Layer 3 of a small transformer language model trained on English Wikipedia (13 layers, counted from 0, width 128).
A neuron adds its activation times its output weights to the MLP's output. To switch it off is to set its activation to zero at one token and run the rest of the model.

Output weights of the MLP neurons that the questions are about. A number n stands for (n - 500) times 0.00047.
n52: 477 479 675 617 405 379 583 427 536 617 640 236 561 486 648 733 549 678 323 474 687 363 346 370 448 689 511 451 439 619 637 426 712 187 496 670 336 456 493 645 395 282 536 597 451 485 500 461 447 579 344 431 601 357 560 500 640 401 399 474 437 409 440 630 299 269 340 588 797 589 685 463 714 451 572 468 369 452 447 429 475 584 470 525 543 511 653 405 662 474 523 489 448 745 504 479 410 430 500 575 514 528 661 363 440 586 405 559 95 420 676 381 611 690 741 496 553 431 490 479 430 565 545 611 465 451 477 576
n57: 442 588 541 305 412 540 265 579 543 598 523 681 281 430 476 318 773 359 549 549 369 355 754 404 693 583 472 508 661 386 476 392 403 519 419 327 460 290 507 643 393 623 644 398 678 484 516 520 727 688 456 484 551 377 420 459 336 416 406 375 491 681 922 442 692 462 239 788 278 512 189 572 558 652 496 759 655 688 270 340 369 371 533 819 649 454 450 566 508 565 467 425 516 444 333 763 590 533 636 621 508 461 552 530 366 473 546 415 410 489 412 528 516 520 532 397 527 213 545 519 560 500 363 387 610 431 541 496
n75: 275 350 378 435 526 554 322 584 298 695 376 447 642 615 739 340 656 690 543 558 460 757 598 683 342 445 379 391 508 613 245 500 547 453 601 519 569 394 597 356 227 473 444 474 634 381 587 343 566 511 206 447 416 593 643 516 665 454 610 465 455 463 539 532 370 336 785 599 275 516 658 565 455 704 428 552 633 603 478 631 405 539 567 496 684 464 704 389 673 675 316 420 531 579 688 507 242 381 312 455 574 441 539 636 606 511 474 639 208 405 648 504 451 645 698 532 541 585 673 532 485 542 671 493 475 710 460 465
n87: 547 374 482 440 325 618 488 674 407 475 594 605 407 775 473 575 589 587 364 662 485 805 325 429 466 517 436 473 407 533 381 434 838 440 304 381 508 523 397 599 361 210 275 433 611 586 500 541 511 496 393 816 392 482 627 531 313 477 725 320 455 549 538 425 451 581 361 347 554 338 420 269 537 597 567 701 534 458 652 526 410 472 201 313 448 386 621 520 472 442 492 496 473 546 427 504 597 528 641 400 318 596 489 603 533 659 467 225 394 533 366 323 608 591 345 535 515 646 750 379 538 688 655 593 306 427 543 596
n89: 387 566 510 673 416 675 470 280 383 603 594 382 682 472 504 669 659 573 589 504 626 409 690 519 328 490 637 615 353 457 625 489 272 497 563 418 656 421 520 430 597 533 468 717 641 541 616 664 308 401 658 504 500 382 493 734 388 638 623 504 589 524 570 765 642 399 377 612 544 433 551 467 415 323 561 398 500 682 441 330 493 480 522 496 479 678 306 474 416 489 607 470 405 507 523 733 271 603 416 167 507 348 568 381 507 465 646 248 555 462 565 644 532 373 573 271 525 604 603 383 631 269 542 562 369 444 613 319
n139: 310 404 575 527 766 391 491 718 533 417 688 537 381 658 521 690 479 136 496 675 476 508 787 474 353 492 512 829 541 401 386 395 492 386 352 644 513 483 582 796 500 355 451 697 409 966 483 676 387 559 382 571 542 516 480 359 526 371 599 399 759 491 547 465 521 393 156 399 479 381 411 508 386 484 471 334 442 383 259 671 591 662 388 632 418 474 443 517 526 424 504 491 685 528 124 412 375 190 622 431 536 419 672 637 652 712 512 567 388 296 465 419 521 446 521 422 403 555 524 457 513 525 536 690 686 464 197 372
n142: 504 466 540 470 503 425 474 359 483 476 609 514 721 479 583 507 704 456 698 471 507 507 419 329 439 274 560 387 584 444 659 503 431 584 438 528 479 422 714 503 504 624 458 689 368 611 408 608 387 382 608 425 661 397 671 515 485 646 467 489 416 311 257 359 468 825 553 607 605 478 605 689 441 405 712 431 596 582 569 566 262 572 757 430 440 515 608 418 459 856 534 627 734 550 783 462 450 559 532 389 538 722 623 527 401 691 414 458 703 534 425 394 742 486 685 452 362 512 466 551 579 436 534 432 503 610 445 448
n179: 558 595 530 695 535 601 397 638 539 391 236 279 386 423 439 515 280 469 525 435 446 396 705 379 580 439 298 533 472 527 391 635 423 451 881 547 616 281 687 446 385 580 578 492 432 186 675 543 639 575 589 456 279 388 454 382 364 747 504 391 586 306 370 446 612 282 310 700 715 439 540 520 625 401 397 496 214 512 581 402 397 600 311 508 484 504 309 433 445 280 429 571 391 523 372 500 590 661 206 480 531 461 515 493 619 601 473 504 341 798 308 476 473 368 560 752 419 531 349 625 476 413 508 281 485 215 314 449
n237: 399 359 496 562 444 751 762 638 431 548 384 388 374 485 528 633 611 411 272 564 538 552 476 589 473 419 488 576 607 129 634 643 619 339 979 615 760 535 661 613 724 570 489 523 489 572 353 580 391 573 662 543 417 710 709 524 628 586 592 705 613 580 393 508 492 550 353 455 366 373 606 656 462 500 276 719 392 262 407 367 333 540 332 465 623 455 466 423 492 445 308 463 535 364 634 653 446 646 284 519 451 549 420 347 526 618 507 537 735 712 476 548 649 686 414 794 440 470 526 504 488 488 545 511 563 477 427 567
n246: 590 255 363 466 416 659 565 516 519 556 511 512 163 462 336 628 419 258 248 697 588 561 658 587 619 314 324 399 325 438 572 511 444 797 496 329 603 665 441 366 563 299 539 457 605 283 575 399 584 515 512 697 274 743 595 480 492 559 751 568 445 321 339 409 413 576 319 691 716 496 500 603 655 688 437 615 508 615 272 558 724 482 569 559 586 619 550 603 417 327 629 318 424 530 729 417 496 420 500 666 538 631 470 441 485 388 644 631 381 402 488 585 477 591 484 435 366 636 414 377 452 528 206 481 725 420 340 582
n297: 362 560 570 593 608 362 689 318 850 480 436 787 504 621 672 563 619 695 457 733 480 364 462 526 429 579 343 474 463 582 593 584 635 281 420 361 417 719 282 548 500 554 374 455 374 513 512 679 396 198 681 529 561 574 404 483 586 508 602 365 264 666 487 400 471 611 376 452 521 496 428 471 508 500 286 689 450 709 332 597 359 561 765 430 164 517 549 353 741 690 273 822 429 598 398 476 571 424 458 297 480 415 399 629 576 638 692 305 706 417 261 428 426 483 616 410 705 629 351 516 166 467 528 429 342 656 328 459
n300: 580 542 476 566 581 467 473 431 558 458 535 638 464 397 474 273 511 613 557 612 249 447 440 581 607 543 518 763 609 435 519 194 459 483 802 428 643 478 390 639 576 544 600 399 671 576 540 496 553 549 366 562 402 339 348 474 561 713 560 418 441 464 706 611 471 665 328 433 481 246 496 533 601 402 478 461 379 367 422 389 365 598 644 464 514 190 650 534 702 608 350 446 478 344 500 212 626 658 504 446 323 475 576 576 588 296 324 559 389 563 465 466 478 405 651 504 678 386 656 656 448 255 388 698 549 486 530 709
n344: 439 381 317 523 344 740 576 358 475 832 588 489 514 429 544 636 545 570 583 463 465 521 455 649 504 553 580 500 543 543 478 401 571 603 347 533 518 274 486 415 620 526 464 543 493 477 584 561 755 459 288 511 696 442 447 605 455 694 553 519 469 476 623 347 573 618 380 256 329 563 645 529 597 479 456 624 226 426 451 511 416 622 655 540 428 435 407 492 353 362 319 730 726 445 441 553 665 362 511 393 433 593 634 400 588 690 247 555 401 272 339 403 406 511 328 511 745 719 431 732 732 580 521 444 521 373 603 410
n360: 623 545 426 382 583 543 362 492 349 473 517 571 486 409 493 520 518 407 230 764 680 707 378 504 525 676 489 485 429 514 606 364 460 463 350 599 349 575 433 605 475 561 475 599 630 478 364 412 483 449 333 482 404 550 552 272 489 378 522 424 377 694 310 744 770 461 368 483 394 683 475 349 300 342 454 601 611 323 607 458 550 400 544 312 720 784 493 541 310 537 443 342 366 503 438 510 527 579 540 377 358 343 634 355 503 328 365 654 651 541 545 581 663 583 507 649 423 564 639 402 442 282 383 667 592 341 619 428
n403: 428 673 460 352 772 554 668 544 545 438 419 344 515 466 391 511 551 500 544 461 519 678 242 528 84 605 462 547 458 773 645 395 665 573 363 287 751 469 554 418 259 488 556 530 654 520 477 368 634 507 488 550 571 248 600 425 703 442 405 629 355 663 441 802 593 711 473 351 289 598 445 465 557 382 688 451 419 446 563 836 358 457 460 603 656 552 387 287 492 571 476 710 352 511 604 592 574 181 344 722 567 579 359 605 418 500 381 450 483 445 577 547 454 431 485 428 354 530 453 562 492 573 611 343 460 466 560 437
n466: 356 328 593 496 366 256 663 630 389 483 630 362 396 603 333 674 564 731 492 627 348 489 733 489 434 437 482 365 496 374 786 347 392 545 630 413 390 664 641 500 536 252 743 593 329 606 584 561 532 424 426 449 483 575 542 466 545 537 462 255 347 409 593 316 577 449 613 415 556 634 541 717 686 552 609 464 434 460 342 611 588 595 266 424 572 290 493 443 411 500 423 450 478 493 748 314 602 463 603 425 553 397 541 473 595 368 584 480 311 504 385 332 417 445 537 496 543 163 711 306 459 329 528 639 375 468 542 540

Each question names a token from some text and the token that comes next. It shows the activations a of the neurons there, in the order above. A number n stands for (n - 500) times 0.0067.

Then comes g, the gradient of the next token's log-probability with respect to the MLP's output, scaled to length 1. A neuron's effect is roughly proportional to its activation times (output weights . g). A number n stands for (n - 500) times 0.00076.

"ag", then " l"
a: 482 504 524 500 429 549 482 525 518 501 588 458 506 524 499 524
g: 578 322 576 459 407 388 298 468 562 474 477 628 551 584 717 580 506 726 418 540 549 675 387 397 378 380 516 671 619 392 546 649 567 436 426 428 573 492 608 526 406 299 665 538 504 469 461 485 466 345 576 615 566 509 680 635 567 461 425 649 579 197 532 462 523 509 536 341 411 311 527 615 549 679 420 501 478 498 173 493 491 413 754 467 628 533 628 682 626 624 492 518 627 725 458 422 290 612 330 457 489 479 383 424 464 437 695 584 564 674 541 485 615 510 657 224 620 594 281 492 454 628 662 368 581 315 483 512
Which two neurons, each switched off alone, lower its probability most, in order? n297, n75

"ch", then "."
a: 466 524 473 543 470 523 484 536 462 485 482 517 506 474 898 465
g: 504 297 492 330 400 257 590 521 525 417 491 263 522 244 518 429 415 442 680 623 385 349 349 453 360 368 493 680 564 520 633 516 461 730 349 659 650 391 484 554 365 558 296 633 562 481 609 549 632 514 557 437 507 411 437 618 737 540 460 428 550 458 149 548 498 470 413 588 453 550 568 408 635 362 549 607 422 543 585 531 345 627 554 514 481 629 587 601 687 381 493 489 514 540 703 640 518 582 878 501 456 544 557 467 377 378 737 328 627 500 583 382 452 598 402 624 455 377 601 511 490 561 344 445 500 327 586 371
Which neuron, switched off, lowers the next token's probability most? n403

"S", then "her"
a: 500 505 494 499 523 508 514 503 501 494 488 497 532 491 501 486
g: 558 593 502 520 543 508 487 552 580 514 571 538 443 632 568 512 405 460 538 404 344 602 385 487 493 580 356 439 663 363 513 525 550 367 574 590 699 653 599 575 486 292 463 378 565 484 620 536 609 820 237 721 637 471 632 338 569 502 213 499 293 419 525 477 394 593 296 509 431 425 425 303 499 485 422 540 483 595 524 406 516 266 451 812 524 520 460 606 474 477 444 488 466 456 735 638 325 571 461 580 388 412 538 409 395 664 329 611 547 385 451 561 659 526 337 834 455 412 491 607 293 599 641 720 344 476 534 539
Which neuron, switched off, raises the next token's probability most? n89

"her", then "w"
a: 515 499 519 508 474 510 495 474 495 507 495 495 486 537 477 503
g: 619 508 357 672 445 463 426 235 537 405 375 485 601 578 510 401 346 584 691 495 430 637 298 310 687 382 796 498 687 569 720 642 565 428 568 555 336 583 569 399 442 595 536 512 411 562 584 711 541 552 643 510 453 598 291 582 512 343 574 326 637 515 481 490 437 539 336 361 597 501 498 413 471 427 349 501 604 477 395 600 375 669 500 475 440 284 463 442 649 620 386 323 329 581 588 539 652 431 503 343 462 555 680 651 578 385 527 397 626 586 580 364 787 527 367 495 629 448 540 672 542 611 451 626 550 652 445 731
Which neuron, switched off, raises the next token's probability most? n360

"ed", then " the"
a: 521 498 542 469 485 467 500 495 307 490 509 498 496 493 512 513
g: 556 462 508 319 526 561 643 656 712 435 587 388 436 775 374 580 410 616 435 489 505 450 650 486 455 503 654 504 594 670 331 627 641 392 341 337 506 703 729 290 719 589 618 469 588 596 600 423 402 553 555 453 528 446 512 638 662 377 527 554 288 279 714 365 445 550 480 559 627 678 594 544 439 553 531 525 605 689 403 664 627 677 472 495 361 586 513 508 484 677 529 404 542 446 589 482 463 550 505 569 192 483 575 404 756 531 662 447 498 388 515 519 317 431 408 410 312 599 599 404 738 421 491 533 381 471 660 583
Which neuron, switched off, lowers the next token's probability most? n237

"h", then "ic"
a: 494 431 511 490 506 492 493 501 386 511 495 524 494 494 502 484
g: 449 587 745 613 506 589 433 619 592 531 556 618 633 337 602 434 406 533 553 593 506 314 700 497 553 492 378 552 685 452 712 699 358 419 569 390 373 646 635 509 387 572 568 449 534 570 372 566 236 581 590 445 308 404 431 523 486 592 422 647 663 599 377 491 487 630 542 540 355 404 578 378 386 645 426 491 395 553 494 728 700 668 297 353 743 299 320 637 482 340 568 616 455 508 380 625 280 538 417 376 315 519 666 525 377 430 498 474 542 561 563 439 342 281 664 524 445 339 395 581 511 394 487 522 572 392 693 444
Which neuron, switched off, raises the next token's probability most? n237

"ation", then "al"
a: 535 497 497 509 464 418 502 497 514 492 508 532 484 509 513 498
g: 483 565 342 617 595 563 471 701 477 479 509 534 554 736 463 557 463 493 530 458 483 648 671 459 689 477 489 752 590 356 395 323 661 652 525 797 311 592 621 231 718 447 470 535 377 829 273 632 459 431 398 615 397 426 579 453 416 667 457 608 500 437 368 592 501 493 445 449 497 584 351 243 586 571 597 449 444 337 615 333 390 505 406 577 566 450 681 504 509 495 642 620 631 410 456 374 520 423 555 712 376 549 607 557 501 569 404 579 516 626 429 661 510 667 542 408 500 652 499 448 278 520 308 600 500 442 612 654
Which neuron, switched off, raises the next token's probability most? n139

" B", then "ro"
a: 502 505 524 497 427 498 507 489 499 497 493 511 473 500 500 506
g: 611 447 248 502 458 593 678 374 690 334 493 394 504 455 503 482 372 445 547 411 508 544 336 405 660 460 548 494 770 395 544 424 357 583 583 457 459 332 411 682 515 485 652 531 545 541 557 585 460 622 577 601 239 653 561 381 645 520 324 603 409 566 634 421 335 488 468 486 626 422 642 517 547 474 524 618 362 640 477 470 311 360 404 446 368 563 594 675 570 266 679 706 236 317 631 401 629 536 383 518 467 686 362 455 435 665 593 411 479 565 531 617 608 727 420 626 441 458 346 512 532 395 409 488 560 724 641 731
Which neuron, switched off, lowers the next token's probability most? n89

"ist", then "er"
a: 501 468 508 536 506 508 639 500 500 463 507 482 521 493 496 528
g: 375 552 393 286 342 658 544 492 391 519 427 570 365 415 629 502 481 683 701 547 547 356 286 421 621 535 780 272 625 493 533 356 464 293 511 459 686 588 429 377 615 630 236 493 722 384 456 607 446 457 433 372 525 398 406 563 433 467 316 435 499 623 497 428 785 525 354 335 607 440 545 380 415 478 714 482 467 512 712 402 329 467 441 409 472 472 622 671 460 702 408 482 527 457 511 704 479 460 599 570 512 474 473 620 326 563 532 607 608 648 485 593 520 629 467 635 189 430 414 453 634 336 488 591 556 433 645 517
Which neuron, switched off, lowers the next token's probability most? n142

"is", then "ed"
a: 560 272 497 525 507 503 551 507 482 493 489 516 498 511 501 444
g: 505 347 459 461 523 433 594 497 307 508 532 526 480 552 664 458 530 560 676 391 565 656 461 588 680 379 545 346 645 488 299 616 487 299 411 632 526 312 664 452 366 553 394 622 350 318 407 454 469 479 325 559 502 496 584 683 254 501 591 539 580 599 322 488 349 509 513 442 510 506 665 282 604 650 460 506 616 581 457 559 361 772 439 435 326 550 711 426 436 533 618 494 499 491 625 414 532 575 570 444 644 664 711 527 404 689 505 407 462 570 475 330 342 264 438 454 617 561 186 418 605 760 509 711 355 442 518 585
Which neuron, switched off, lowers the next token's probability most? n57

"e", then "'s"
a: 500 522 506 498 524 455 499 477 477 567 500 481 460 502 497 519
g: 324 513 385 268 619 640 579 479 474 542 481 380 565 463 519 469 374 464 448 259 857 502 680 459 636 585 527 451 596 654 655 586 344 99 620 587 552 584 516 304 665 595 439 524 413 671 575 495 585 524 517 268 565 637 487 375 460 587 499 447 535 564 532 499 537 505 620 425 517 524 725 426 539 473 535 268 695 308 692 553 609 732 575 398 400 527 632 620 487 618 391 553 432 534 345 556 352 608 460 616 465 523 294 652 552 518 443 503 348 520 359 258 682 599 465 561 642 607 496 560 476 494 584 543 452 472 425 630
Which neuron, switched off, raises the next token's probability most? n246

"h", then "il"
a: 501 392 504 490 518 469 505 484 530 486 526 520 501 531 512 517
g: 581 682 545 670 417 453 539 633 560 603 441 498 632 679 572 560 712 321 684 593 522 628 371 518 627 328 427 493 470 469 600 368 627 489 337 367 527 465 321 671 454 611 404 560 359 487 531 523 319 775 529 658 718 248 596 410 505 610 442 629 360 597 412 541 325 616 597 572 405 412 479 384 592 479 553 567 852 422 432 354 372 422 440 679 475 499 416 417 293 294 604 360 487 449 515 456 581 475 564 665 391 448 514 542 519 609 486 568 580 486 453 486 666 356 541 493 710 486 427 350 445 370 474 344 420 271 374 302
Which neuron, switched off, raises the next token's probability most? n57

" to", then " f"
a: 492 480 548 497 504 520 498 500 481 527 511 480 504 503 502 470
g: 479 607 416 364 559 630 419 468 579 410 525 478 450 591 442 224 536 371 627 644 566 531 337 599 480 475 427 471 508 654 573 503 533 508 408 487 667 418 501 500 391 770 463 619 606 342 654 585 543 374 467 523 633 581 432 644 572 710 579 514 391 376 574 573 640 609 571 713 536 500 508 569 458 429 557 226 393 567 672 676 594 619 513 668 623 580 571 581 505 487 713 538 565 560 398 411 334 533 619 840 412 406 626 578 458 227 539 698 390 541 536 593 346 688 746 604 300 567 686 308 374 575 468 438 472 426 395 366
Which neuron, switched off, lowers the next token's probability most? n75

"f", then "ir"
a: 502 532 526 502 502 478 488 515 495 488 505 524 503 497 499 487
g: 533 518 581 479 494 312 596 516 505 221 506 390 522 334 476 473 383 475 403 680 661 332 316 564 395 271 506 456 467 432 724 455 657 351 525 772 196 433 564 356 706 590 584 373 405 417 406 395 463 467 274 641 568 678 428 473 495 369 564 485 735 449 523 271 559 549 521 724 601 372 496 488 623 437 432 507 350 559 566 438 396 503 383 363 525 544 477 644 445 541 281 440 521 426 518 346 515 538 630 401 652 396 647 475 412 328 449 611 572 551 620 543 498 450 497 675 565 635 392 689 345 308 487 568 509 393 664 653
Which neuron, switched off, raises the next token's probability most? n57

"an", then " and"
a: 560 512 500 541 503 502 468 521 502 496 599 520 516 546 483 515
g: 429 426 426 417 724 617 481 528 423 447 639 485 552 670 597 529 510 490 600 528 444 330 223 489 651 457 617 320 529 451 356 668 709 366 530 355 534 619 477 542 243 310 643 536 482 638 460 531 565 384 493 508 630 641 692 515 682 456 567 341 279 469 682 369 455 412 575 451 581 419 401 500 311 683 544 630 433 462 410 585 424 408 283 427 459 529 450 554 579 496 449 481 529 513 613 449 425 436 695 531 406 676 765 610 484 486 375 406 656 712 365 657 820 535 572 348 437 442 746 448 424 519 549 573 609 581 688 491
Which neuron, switched off, lowers the next token's probability most? n87

" le", then "ad"
a: 525 499 496 501 510 470 486 499 501 512 500 502 478 521 505 503
g: 631 342 566 450 263 532 619 566 264 520 426 359 627 563 597 769 735 456 556 576 427 516 503 553 490 472 490 551 472 512 222 641 467 518 485 628 400 463 602 506 525 504 330 512 432 386 745 529 360 539 316 341 497 321 612 554 355 627 650 563 447 462 593 607 405 576 221 386 359 415 609 466 435 534 451 641 488 331 445 519 824 482 430 398 450 503 467 573 516 590 356 301 433 542 305 624 393 387 419 584 549 398 340 458 466 511 465 302 426 430 527 420 442 471 651 498 484 412 454 533 575 531 641 612 362 151 345 299
Which neuron, switched off, raises the next token's probability most? n139

"ue", then "b"
a: 502 494 514 500 490 492 487 502 513 408 480 501 509 486 498 499
g: 498 393 360 450 444 587 447 285 366 497 573 266 476 610 592 605 490 458 715 466 457 646 517 564 543 584 555 711 585 426 365 469 466 451 605 476 399 347 488 361 517 518 493 404 576 582 623 423 480 271 367 357 668 341 342 606 472 765 448 470 745 435 360 404 566 367 381 693 553 600 578 303 646 433 439 340 749 403 685 470 436 663 613 562 373 456 554 337 366 580 468 535 602 350 355 615 607 658 648 402 341 532 481 501 550 415 360 388 378 586 488 451 735 347 546 534 602 446 465 814 578 537 503 528 620 337 562 609
Which neuron, switched off, lowers the next token's probability most? n246

"er", then ")"
a: 523 513 497 497 493 495 522 492 514 504 532 532 499 509 506 510
g: 673 405 616 625 459 231 580 579 508 631 511 492 662 473 491 473 396 462 562 275 595 383 431 385 691 365 661 401 470 629 510 709 489 311 552 262 620 585 473 400 213 248 415 743 471 417 314 358 414 521 550 449 507 646 560 331 572 479 467 514 488 375 530 456 577 393 437 419 540 720 790 425 444 509 536 582 466 633 581 339 532 511 358 388 588 353 252 484 568 437 379 451 530 482 639 565 560 570 611 537 622 680 498 422 661 466 524 547 610 713 467 557 502 286 634 596 255 434 532 580 482 509 392 400 401 614 628 491
Which neuron, switched off, raises the next token's probability most? n300

"ec", then "ul"
a: 571 505 500 496 492 476 463 510 491 470 500 487 478 488 589 471
g: 263 647 736 437 543 380 560 505 747 571 508 519 583 557 534 543 468 303 418 387 477 616 432 511 714 691 656 552 649 381 506 451 448 252 406 215 517 478 436 579 416 623 494 479 506 386 628 539 557 671 492 449 646 524 462 266 678 709 486 589 429 536 383 728 551 485 442 703 577 153 451 541 545 534 576 691 518 658 492 589 525 622 395 424 482 471 638 568 244 436 500 438 590 512 600 395 374 533 505 540 597 628 405 579 600 629 524 570 379 686 531 513 528 425 468 379 811 525 428 613 504 383 627 315 440 514 585 596
Which neuron, switched off, lowers the next token's probability most? n52

"s", then "ol"
a: 518 496 452 526 520 543 502 473 489 491 519 486 502 498 432 517
g: 514 587 537 501 423 316 603 267 637 440 589 217 600 367 390 600 644 347 468 788 414 610 747 476 622 443 544 393 442 407 488 599 727 470 466 343 436 651 674 519 244 602 607 551 650 416 513 587 538 178 358 355 408 444 573 614 352 414 601 257 324 583 471 513 474 475 397 627 594 376 389 453 557 418 531 549 499 504 578 443 392 446 421 528 495 466 568 608 379 440 471 554 447 437 361 503 417 650 629 718 329 501 643 352 251 584 485 391 391 551 483 498 608 699 669 373 368 481 568 676 476 579 587 540 401 545 465 471
Which neuron, switched off, lowers the next token's probability most? n87

"v", then "en"
a: 504 496 510 497 503 501 484 470 503 499 345 503 510 507 493 590
g: 418 509 569 377 513 736 489 480 464 578 529 499 373 382 501 430 559 441 398 538 509 368 524 450 396 571 374 452 632 576 296 587 659 686 661 665 325 627 276 577 399 587 501 428 601 422 619 683 654 453 442 560 646 517 687 367 400 376 492 448 507 496 525 491 481 545 643 433 468 648 803 338 478 529 219 509 419 466 373 501 290 381 293 397 472 475 664 345 412 465 510 497 487 277 744 340 745 621 367 600 590 424 491 434 636 382 484 547 722 546 550 409 355 515 490 588 524 560 635 400 765 512 572 596 708 586 367 420
Which neuron, switched off, lowers the next token's probability most? n297

" A", then "d"
a: 500 492 502 437 505 532 467 491 500 473 521 507 508 500 500 510
g: 507 443 720 315 449 620 568 438 681 511 429 405 571 424 425 402 524 445 479 498 572 458 491 286 434 452 593 472 301 664 666 435 453 620 695 629 518 575 552 501 414 416 386 657 252 557 513 499 669 462 466 567 383 668 589 471 685 358 554 568 567 476 582 581 724 560 636 594 565 398 491 785 327 515 487 348 624 666 416 336 133 402 515 500 491 396 682 668 477 575 442 361 673 308 637 504 411 626 534 291 654 586 421 545 536 537 619 714 780 538 470 493 510 605 328 512 629 412 506 509 513 482 589 461 532 660 634 455
Which neuron, switched off, lowers the next token's probability most? n87

"ion", then " of"
a: 506 474 502 483 495 488 473 514 477 510 508 508 499 531 516 487
g: 520 402 604 511 524 511 655 589 643 578 559 659 347 555 425 841 386 621 519 579 420 431 643 446 656 561 425 500 498 343 423 422 429 476 323 598 611 516 533 415 484 737 482 558 462 245 584 697 707 542 458 470 550 431 635 620 540 483 673 477 566 248 602 386 521 399 600 464 387 480 343 573 428 419 388 614 562 392 149 531 430 282 323 736 534 477 671 573 642 616 451 597 454 568 491 692 527 427 525 592 530 562 456 513 604 516 534 429 567 591 468 344 563 482 616 579 254 299 480 474 847 445 557 413 456 618 625 408
Which neuron, switched off, raises the next token's probability most? n57

"ap", then "t"
a: 464 497 498 598 509 599 497 27 496 501 515 499 500 501 505 645
g: 535 501 618 313 453 548 433 544 478 345 266 412 453 404 324 602 428 535 389 394 170 432 496 642 391 364 540 459 422 743 637 565 423 442 599 406 482 368 674 694 645 635 551 463 524 550 548 550 589 402 599 558 613 593 399 595 382 567 454 532 380 511 478 153 653 358 421 481 502 449 315 502 420 325 577 425 346 364 535 600 506 610 444 673 411 588 633 506 554 672 341 726 443 436 458 673 428 380 674 404 379 365 568 561 416 521 579 673 558 432 575 630 330 507 520 530 502 566 540 440 546 425 747 348 211 390 624 640
Which neuron, switched off, lowers the next token's probability most? n466

" of", then " p"
a: 501 493 507 511 459 516 488 498 503 489 511 462 447 489 504 532
g: 432 419 484 442 612 529 468 373 476 264 565 499 697 567 283 483 502 478 716 525 646 477 524 552 368 699 489 837 591 462 263 436 431 483 610 393 554 373 456 436 421 480 585 729 538 301 490 442 731 568 383 238 365 684 633 469 474 512 628 490 554 328 710 593 554 289 463 533 326 535 425 564 411 564 274 400 439 475 552 666 605 543 496 471 450 437 422 453 658 490 591 599 435 676 405 564 587 463 429 364 470 519 462 479 508 460 476 657 206 428 478 471 474 525 533 367 467 519 790 596 323 293 615 674 430 671 522 550
Which neuron, switched off, raises the next token's probability most? n300

"ord", then " in"
a: 498 507 474 511 496 510 439 512 507 494 493 586 476 507 491 515
g: 378 376 445 612 626 502 320 449 255 401 787 500 697 465 466 461 640 382 652 407 470 362 136 442 554 434 666 456 545 551 391 495 456 376 618 476 460 385 548 359 405 286 594 338 377 564 537 616 670 454 536 457 424 621 514 519 550 613 444 415 538 418 660 466 604 536 431 349 508 429 409 740 540 306 494 482 331 382 534 487 468 489 465 432 659 583 528 571 377 560 293 414 465 562 546 603 503 568 444 241 311 551 329 449 650 623 310 431 613 399 398 527 612 447 623 675 452 519 348 449 409 672 604 412 618 365 677 248
Which neuron, switched off, raises the next token's probability most? n142